Layer 8 of a small transformer language model trained on English Wikipedia (13 layers, counted from 0, width 128). Numbers have three digits each and are written without spaces.
A neuron's activation on a vector x is GELU(gate . x) times (in . x), where the dot is the dot product.

Input weights of the MLP neurons that the questions are about. A number n stands for (n - 500) times 0.00063.
n49 gate: 673551558444460411662424430529452350586620622434540520345545480476569610568579367419627602570287346516978262782637608612696424374395561429434585626566381284349604621427329532619332706688646409590567484397600535294197568223337594545389699324570213512445601389611488653703488484561748379607622516464746564618273451578475444480533394394334384516710608699418317399617306556420563297533437
n61 gate: 672570803355409525618446488517907386330625468292245232537290538513508542438570538312615625593542451484567210605415396479446375581564756520388680576720627462215521524529463142459555487438437705484561580272525540462448525550686402693731442769346649462508295442388542613448521219598187508571462669642595546500458688721551426500521525627426250445645685574585219596253424363313533471552381
n69 gate: 572485337438609393638531230333531453603363496320535751516461476302429251438330351558427567466477515620303444492367840456461488242376368162579343679635404429457442426543275535435532441364510338741427257250675500402530754317385368465510585508511540564442516593396500755633699524194604241623318524488700407556398404417476616567647524639419563579455629496324314394382398663555366523520504
n136 gate: 299370636074469361567508527504417318405419444511484444314547618448397532629616244504878369698543508388433748535439290379512433417666640615395273492564500480609279533480504400485600618636538334389542453637640515508657735449361492457528190508386703604330504442616402457625469604464424477262468456504627640528346704731480488655571591433546449323583694488452380382189677508399504675220581
n227 gate: 539575525219584457684496599388735385562592520154402448677470628367496342369433726527797454685436508743427552453269561688487564392390128334512555324732333556302668396623357471688439658703594404641541483596370623402605576352590535427504353483508612478479568672307610411548572314677382459609504573475412323457466526427230697543401341620747462551782447630361244428423543483737429172742768
n239 gate: 398362334417451450581431437753442381463280533529596399303831727450573523519248673409590628485386455391523707684738378575580477233651500695559370492482391733617470360630530304575566523314744576474676274504678574381562458626531594696572564314393551655444542428542607335547546446461441325420469581196455298469454555585445492508469725589504317389459484557367632634435561291804582515389504
n256 gate: 537453516452552472781673555525545459586251466372274574736224427582553537464405528415516745457629441524512368629476413210379440598500471358481544234539623614504356367403500238631512609452589561653516395575344694159415448484455455642540464372383426533599363540524701512691572463557612237397692672199627432832366574336240285639455823631564391249543479325475356468362375484552362476350329
n271 gate: 569430320524543556604286496698636524573774428344241589457544572741456312306617416687570496635444617724588476568392336312203436540561370153603361532664563500437610489329394480680545552457655612442391536471307454556735508480512512772759284445361354561441580402461203660611631500371549372398701476456496334387680476415439547866544585444457762560539426469358480592416452528389270575644426
n279 gate: 492522645615459333534515738615587690277740640511538504287333549527363451680374345451522353518500452381538677436427527748620647569649339474482372527258652447425336504534541526544439413459517660493691251461578395527522496601340385659487303377613324642544175403485477330407564469596550603321321634312682481642568604710430262470412767695507530246707527571581582692443508436373470410539493
n453 gate: 694496767691406676626727412196496355574465442325379635496721569431347305557634519570698404500511500410466500564566641566360402673599527411529781535496273600339519507614511511556485546538621735641496648516181602332713458470400554489456755342522450596526443500541579504477299527189434437507523416813616447642435566592496463600473408439369530405510395313446477390717489613591574222735403
n490 gate: 414613546551587569645552589342408351163335416627284695603351287516585617715508544485398569647400285776753545324527574405544440277523529700577232561538583565326599338624623382476643544572571538547484440595417396412420444616609414673372551472403695732268484476338325460566344476528590566640561464707480349378211410281357389306561492516528420508716529512717290392693536440337183345550319
n49 in: 467746594653589504717358567438459206677266542516447637516549267668627459593552345388572518488492444352578363398528420508654455381406314504601325368609292554476629741496424568604616541593471504456706520588721621279574342447566430725496440726539161665732459532496451529860678794385604488616627212637564605562598471607762628393442315422456524439626626388496214581565687193354524572395640
n61 in: 473301847466637347552535567641626530206460669396448531303565404732544325444266326361389531445405572231391451478529612540621210583575588470413561390583721452243577463543487347343760470543423606589627361447697483787723655470373619753558611676538443447364305483530664552273461544399482580566321268526611685276435580377535432736465404263483124443435259376588573587348578272784589419701163
n69 in: 265601585451685481635378600333584531615335699452722624390600446477647361572320607391316476559492773587615251382374535374492561620504659578548378790489586593621209392328357335474644381473443281474545622429455423488737523595427317496466368651393578550511557598432778274425519267686582381478535434367635466326611656330520632388624326662470542469612630609664481534492573545629339356263410
n136 in: 451605375537647422541596715571641485342397472550296432518600370952552724540475444622667477690574486507429489615457492439408393481571353533486493545606718759419522531682914398522417292654569552385598404568632564667595423574642496310493471716378361459507563325562552463595496617395728471370579537423533614429582734624489496328440575425241448604556534507583346504511556467632207610580690
n227 in: 179533721467492709649458451573585491455504391334665500638543334423543316702367576574654500902593193667440582614603714652340361358651414521484428393472521350747223599559521279379461389550545464500397398278454357470532420386778526564542588315520470367496759342170584530570310586436357537556633659626546378840781522444621713714671500560596475730661243500439756453636402513492554680364400
n239 in: 381520647297432374577532254529581512527388458419504365412464669447553265584654633555393591430428457496447373548754144496248356504523435390665367512419532337250560266758413559686443569492514621574390387574452306767331528500622553694461814516745680533468778484528620593475596341785545379351707492444627488622448282630743690488390561630512652577415243385397476488609645687560689400338567
n256 in: 429536535552585545373553520442373365666550415469316400532861504236488689642464512440564574472345544677406596610801576370658642488300388680500467389453600359391556630328645693412421283674612297361596537525593567602461760711669621328562617472603313512604627572456476218450297533616416425755430690707356374674398679657575552381793265360420516533561660697758807435635402646407480472555432
n271 in: 564400530679259488551535611696532587397649429572417556512445607520484346270372130337419322367547523597536821315462565193426457568795504523391602472508454373461601496358255554365184259328448552492561461359663557717451676492603504476616418586508444205477449740380347658666288556619544454377349456598589496313464464452576775619627305401450543417354561403604446406453264481590504356350376
n279 in: 357384531674532446457539615584561576782515531397295774504532558685420735300500518404560494375471479458543463618671371305661636384759383447387672347404567496706450547572440511489500385443551439570595608448351289597404511193340591374542266208437536369486482408751403392415525526569408458636511616389468603405457559467467458714779395605532607428535518458412592557525403646511598518645246
n453 in: 664391292275520492617381488338664484659574417389592260634384520649621496337488428621476655399603504559636524396454558693659349577565350590534384831634673609366701571923180736382374372480546583687527340516646650396542424333367378552457532310384435545602560327602504448656436330609328306579113383635633349767460480694623520589625649548484408488560484532402441512564604445627547571681571
n490 in: 835310635538408488606481564638520457557424504258586362412922578524429406485496449521630451590446553462496575675357612520268632299676714546638294681452286409604273474457373599469437582442441456386322811476492481629511496461614472394635734423500591385534484469419628562444585607457631557467571524492519156319578504476424611669634630520351802680590332604357712516430453361457435153713450

Each question shows a token from some text and the vector x that enters the MLP there. A number n stands for (n - 500) times 0.013.

"ach": 418620527549352511429483341343401325512633456604447470548618646642520575603301684455360384337504457417508685589397601544403578431550363532639314453360529533572477393552454384381307497509339449524454440419564577634318593314251520428494403446548548451498293451596487567487574592603618565405593519546601495595516451325398643490409497353394563468402506654648462416780466337386365536436553
Which of these neurons fires most? n490

" prefix": 509497562612527447675781531603475657578464579417458482316671572608517448477588682519403500533623499480456440615631694623387504655546443544447426456614453465435497400550544626566654465402376595388370574507606325554519595234506654531420441364734669399615535605555531531434448493553578278576510526341378565606506479385429704664571332528286513379580539675509540524479409360537690419359439
The two highest activations, in order: n239, n227

"ial": 395538538505540501423740370466430700521504606634597655546349545435496554636579710507588403426607509481612636323620393680421482445414439445382644525441580431330411539570459544522614378580450523435567530472582674576532459408553631474257588423502544633661434545785422435554478636529661393580440522545429495554470488532441690519571391598430530591543582613543496802330557738752561556356472
Which of these neurons fires most? n490

"am": 378556571686585410567392539518566551353511508859462268358634548598501610523420526506456403176543396452457595433463438618443590445622413501402371463385501516468433502527531508455452545578361406494458492644442464474510686419288730535431434526788563358644417510569376440529439328625395588439323606427430511524583526501469270441341555373491467531445665559344411651701492480493479377361586
Which of these neurons fires most? n279

" to": 441432670551405469461595463855595526524418522504612521307473659461611403532534531632412561678428367479510366593412548665664662593428471341558519488517423348582556614555535425534382370401509610559503716454696449682541504301569484505451528397569626352428731422649512387525465364469617400431459388529356534631478519408483654505542366311348674429590502681527497442510668587579458489572392
The most active neuron and its activation: n227, at about 0.26

"1": 609552517594556563486610615672409648332380476558391394363507317577392673497426473531586443605387449623573517382471518310416565586449468403462310436675588579602718674526647509624450455549330409597469542498596498509430475455620722530362559663545541480541644428496551576440538601607313357472629539403237555527428499416386510419592368397497545437395486383335743388664512494612410456518459
Which of these neurons fires most? n453

",": 367335625515485673559555449480459549625526656604350562391537367497365492560472387608435526322488472444581601476336447500319478578439506531484591474327510589559464749506432664538495688784313358464421506497615602460524705295461586569393460403581424658391595494619631541542495457547510402448523584472590421377363433637524471566491325551630560553560573367392446552470586599452650590519659
Which of these neurons fires most? n49

"m": 417498508439487497412516328664526529367619517790506488356307553590356489481411419526445547617475653518450448471369528718436368577548567433611369536593580357561522576368360602450651498361363515545631380394336409579518505330277638754721436563651445532450721454390695538408339523629430534457484494672432440598399505479472581475439302638544645379487460572518548573330356488512449483390557
The most active neuron and its activation: n271, at about 2.6

" the": 453456550403478424542398212495459538554604526407534322482544602295549554463443511709538502483512384486602435609359486435536432454467412440584431420368565475449601516535436546627475521471297565550476593546525382543404602399335509560062424630599391448545590390559550631595558545529339493498504475482547476457581556453479582489666353529612592360589502627470433557499516468464382460529442
The most active neuron and its activation: n49, at about 1.4

"agh": 392500611524561299568571455645489343493620570536389405458489557473545586674545590460431436365435515710316458592491568455537467388678529660581320565548403672426341557560411378531332531805200548440536459588713386438450513495530594545509547500386481443444497474299536453532519322421528616420520562427510602432507376464418639591498599476536603383369605560625525468596720506422496594534700
The most active neuron and its activation: n136, at about 2.6

"-": 489460338348522588509652383322651610352494428644620390756627381589506403438376522562408481381517521448380572529560446598522575512543410615612362586526479567452518541487589539468510467491486453476498701672583444605636399377371344461277405578506340623502488493511254382415457377604527343446452366495355420663521406562614418398531634624503381240340485546275499527445545417611531564742573
The most active neuron and its activation: n271, at about 0.31

" mi": 436529587538431583524585328548504504378570541471618501587529591676751407562425375571550390528521507388486224628365409352495381528666553386469412292424457551625653534493457489504572576377416575373496351490413268624540524689460451604488543547709257343496502521576430472476513428504399431370414479669271559533475598604598516618410494494190439356485482585534531497502685325484576599700599
Which of these neurons fires most? n61

"rated": 466393629448410569553630526524459357463565649731542601498477356571564515604340717621640418366437473687590403740401447431441491366658476422355486522574455553571605619426474517497441401506356518489478343573435413502519439405463597414348572445417473519630607494715433487576537438492520342449369534627338602721448551659555519497582348513130568440586447611398476458533358612558578576424432
Which of these neurons fires most? n453

"et": 504417666652506497514431489458462497421487581576458554421251512453496502567399628330452466273532489579406466572750524517500385601603514486479423763387469465577416474356461458374382554550095517520435600456492500659421526380293511377402414463581583535397394609651458530584512394549520546353555596521483613577474361450369519511482404548532480511443583480547467461606595449343397613408477
The two highest activations, in order: n279, n453

"'": 292460487418561580538413196640487688407631399585494479515389557508515359486505664513349481341523545412401531454455348481496473490581453512498561527433590637426515494652522568575407432762643526408560613599529434561570496362375594610517412681378144589605514493469352383469581582453556626452422407380619455453406508504430567476558212556378493405364782439548639448561507226484454398631517
Which of these neurons fires most? n271

" number": 601512418550484535626629464348477403586489468479271572417487539670412594544452482542412321504434401635523478435471463362494588533655396400399500716583393440560620535599568490567430393523360640352447589433630402496691547454557470799462423374649506406684547608491626614486564502472496507520649564459364558573660621317304720548554530587508487350600400593488458617498455293796672518440496
Which of these neurons fires most? n271

" article": 295575480483571641539775475516394498540545514565416581573585659636479472676602584582480358461515452383532511436357452554468414390627581502372452503432453409534547567488425483621550318570472492559586575450472316630675566218503402574415329371470407388524483731619598604530341313500611316584522560553505599621623489157599617472546431451289515569549513509487582580460579482679714529483525
Which of these neurons fires most? n69

" of": 471441464548558557486603372587500545451515567534511548328124472444422518423533530586443627699647481519352467675287639573527555496407372376507487480467457535546575486546515594546487477459319537592615424408547359543611514250591606561239573447614679457554636612494398527606489338459522317417438540531502600611433333457365471577649381454260565566615557578608357488518517494507462556481389
Which of these neurons fires most? n227

" \"": 566486515355346568582656349652496634445538489428398555429483558399353474549562431649419519379487534382384259531532756835570462644696579508426397562696538418549568456499459632510675495403381498500508377517436349555566533333477577587451434544453530372416589399501390463653372420532526329564482562536510622503399397466610568723533355526169618336462669620528435589512596440419495500684455
Which of these neurons fires most? n61

" Mc": 433540424381390755571481277383404682502395405727596277606534438482506362611588449554378521517548504449556456509448668659383417694550384469551560377618598527589518403634536655701538510703411506438499565444484420325597501435327410445402435594276481368356540564492601422530483341545601655541478318651473420443466564590483725559450435519478492579393571593560637541575700369514468505671627
Which of these neurons fires most? n453

"0": 549311386472566566635647328692501637405587481535562481527384364547401520641557613510618300550482611499296508476481477532588682445315534561434391475471521516467697656456507482511418296474326554594537538601651474621497590425405601382281430570485323500477542475486437501563499549521432408358597441512305581491625490397510393430497666620399359392530481684362549492515595422603508496634626
The most active neuron and its activation: n69, at about 0.29

" female": 473461579495516654409728419697554606496454656810586468409336632337458380350588464579566402559508425657453504467460696674538415602510393432387587419474546576487547417464526597537463466455270604614448532332442351682518525455507590411218406518563523414577505604579577488597378366398622424577461485570349477642409448487377475609510423465313485569563426424557603658485397499590489498417365
Which of these neurons fires most? n49

" works": 492494563503435547385557464429482496616531483622528488499501665628412408515471599543553292403508469540383486580374602464617378645499466573363408411349444462585543611604543361458676360521317553601547533553376260674579716294326619499419458390442519514647547622699563660359574583517474360580575537546434445421502370385613534646647399458348441418585506459444648572478586564524722298582534
Which of these neurons fires most? n49

" is": 481449694543652656374709653525734382692567566419285417368281618526438348495437403579498517466599585631416470534427396597527474532459561297586442394431398345614592514520393603503515345555507684395521628486459381577631532446451583512431573399548511583486641473474551579433579554618590505542418522410626562249363650316686509556760494729519600345548404585572537313395439655467614441538558
Which three neurons fire most, strongest first? n271, n279, n69

"\n": 416381547529527506579655684515528696386441654791446492382472324727459630598659498777482514486509381409562486420317527512569544443537511618706472549304522410550535482477479606507519454689453485553529576453510384551517415295650522616494448443412519452541568384598445622533412573553600423674475598619443576293333530307484445478509692448420555382620683520503405356473636521514457560494529
Which three neurons fire most, strongest first? n136, n279, n49

" Ho": 586509410455416472459568415578516585500426492758699492580634424623611606449448526564384493569614432508403481205497488546448430605466440357596447609491482356705471486398594522666416459405318293339534677337532578476437589615436547485417526546509601558710526395383715635522635604610408433634351507488415697450555563393544571559503484531554649521368324403758530585487655516429498558632676
Which of these neurons fires most? n279

"eparation": 425523671556481682558484377547506618305575523686565655393663590511561537523587697426510421280476546575420503447521452565504586515483452624426383449346419588357555552448346420484499492615272455368467622396512430420627457286484853476429489415552594533567551394543487583554523523437616466484468661389515515752649518513552638701421588511479537571545572694551671431218652615649463573526531
Which of these neurons fires most? n239

" Gaelic": 388480539483535681501602467696551639479596688730527489372479470448429444510601614587549346452544549592418419516462550562533440533573427414401421522518472637457522374415497614553543430454261504602542446491574370455595612407507703311181415519511414326618566739481528552485255498382588509583523500577392541646488422574349466581550444467404460641543537489565517716355562590545494518545489
The most active neuron and its activation: n49, at about 0.24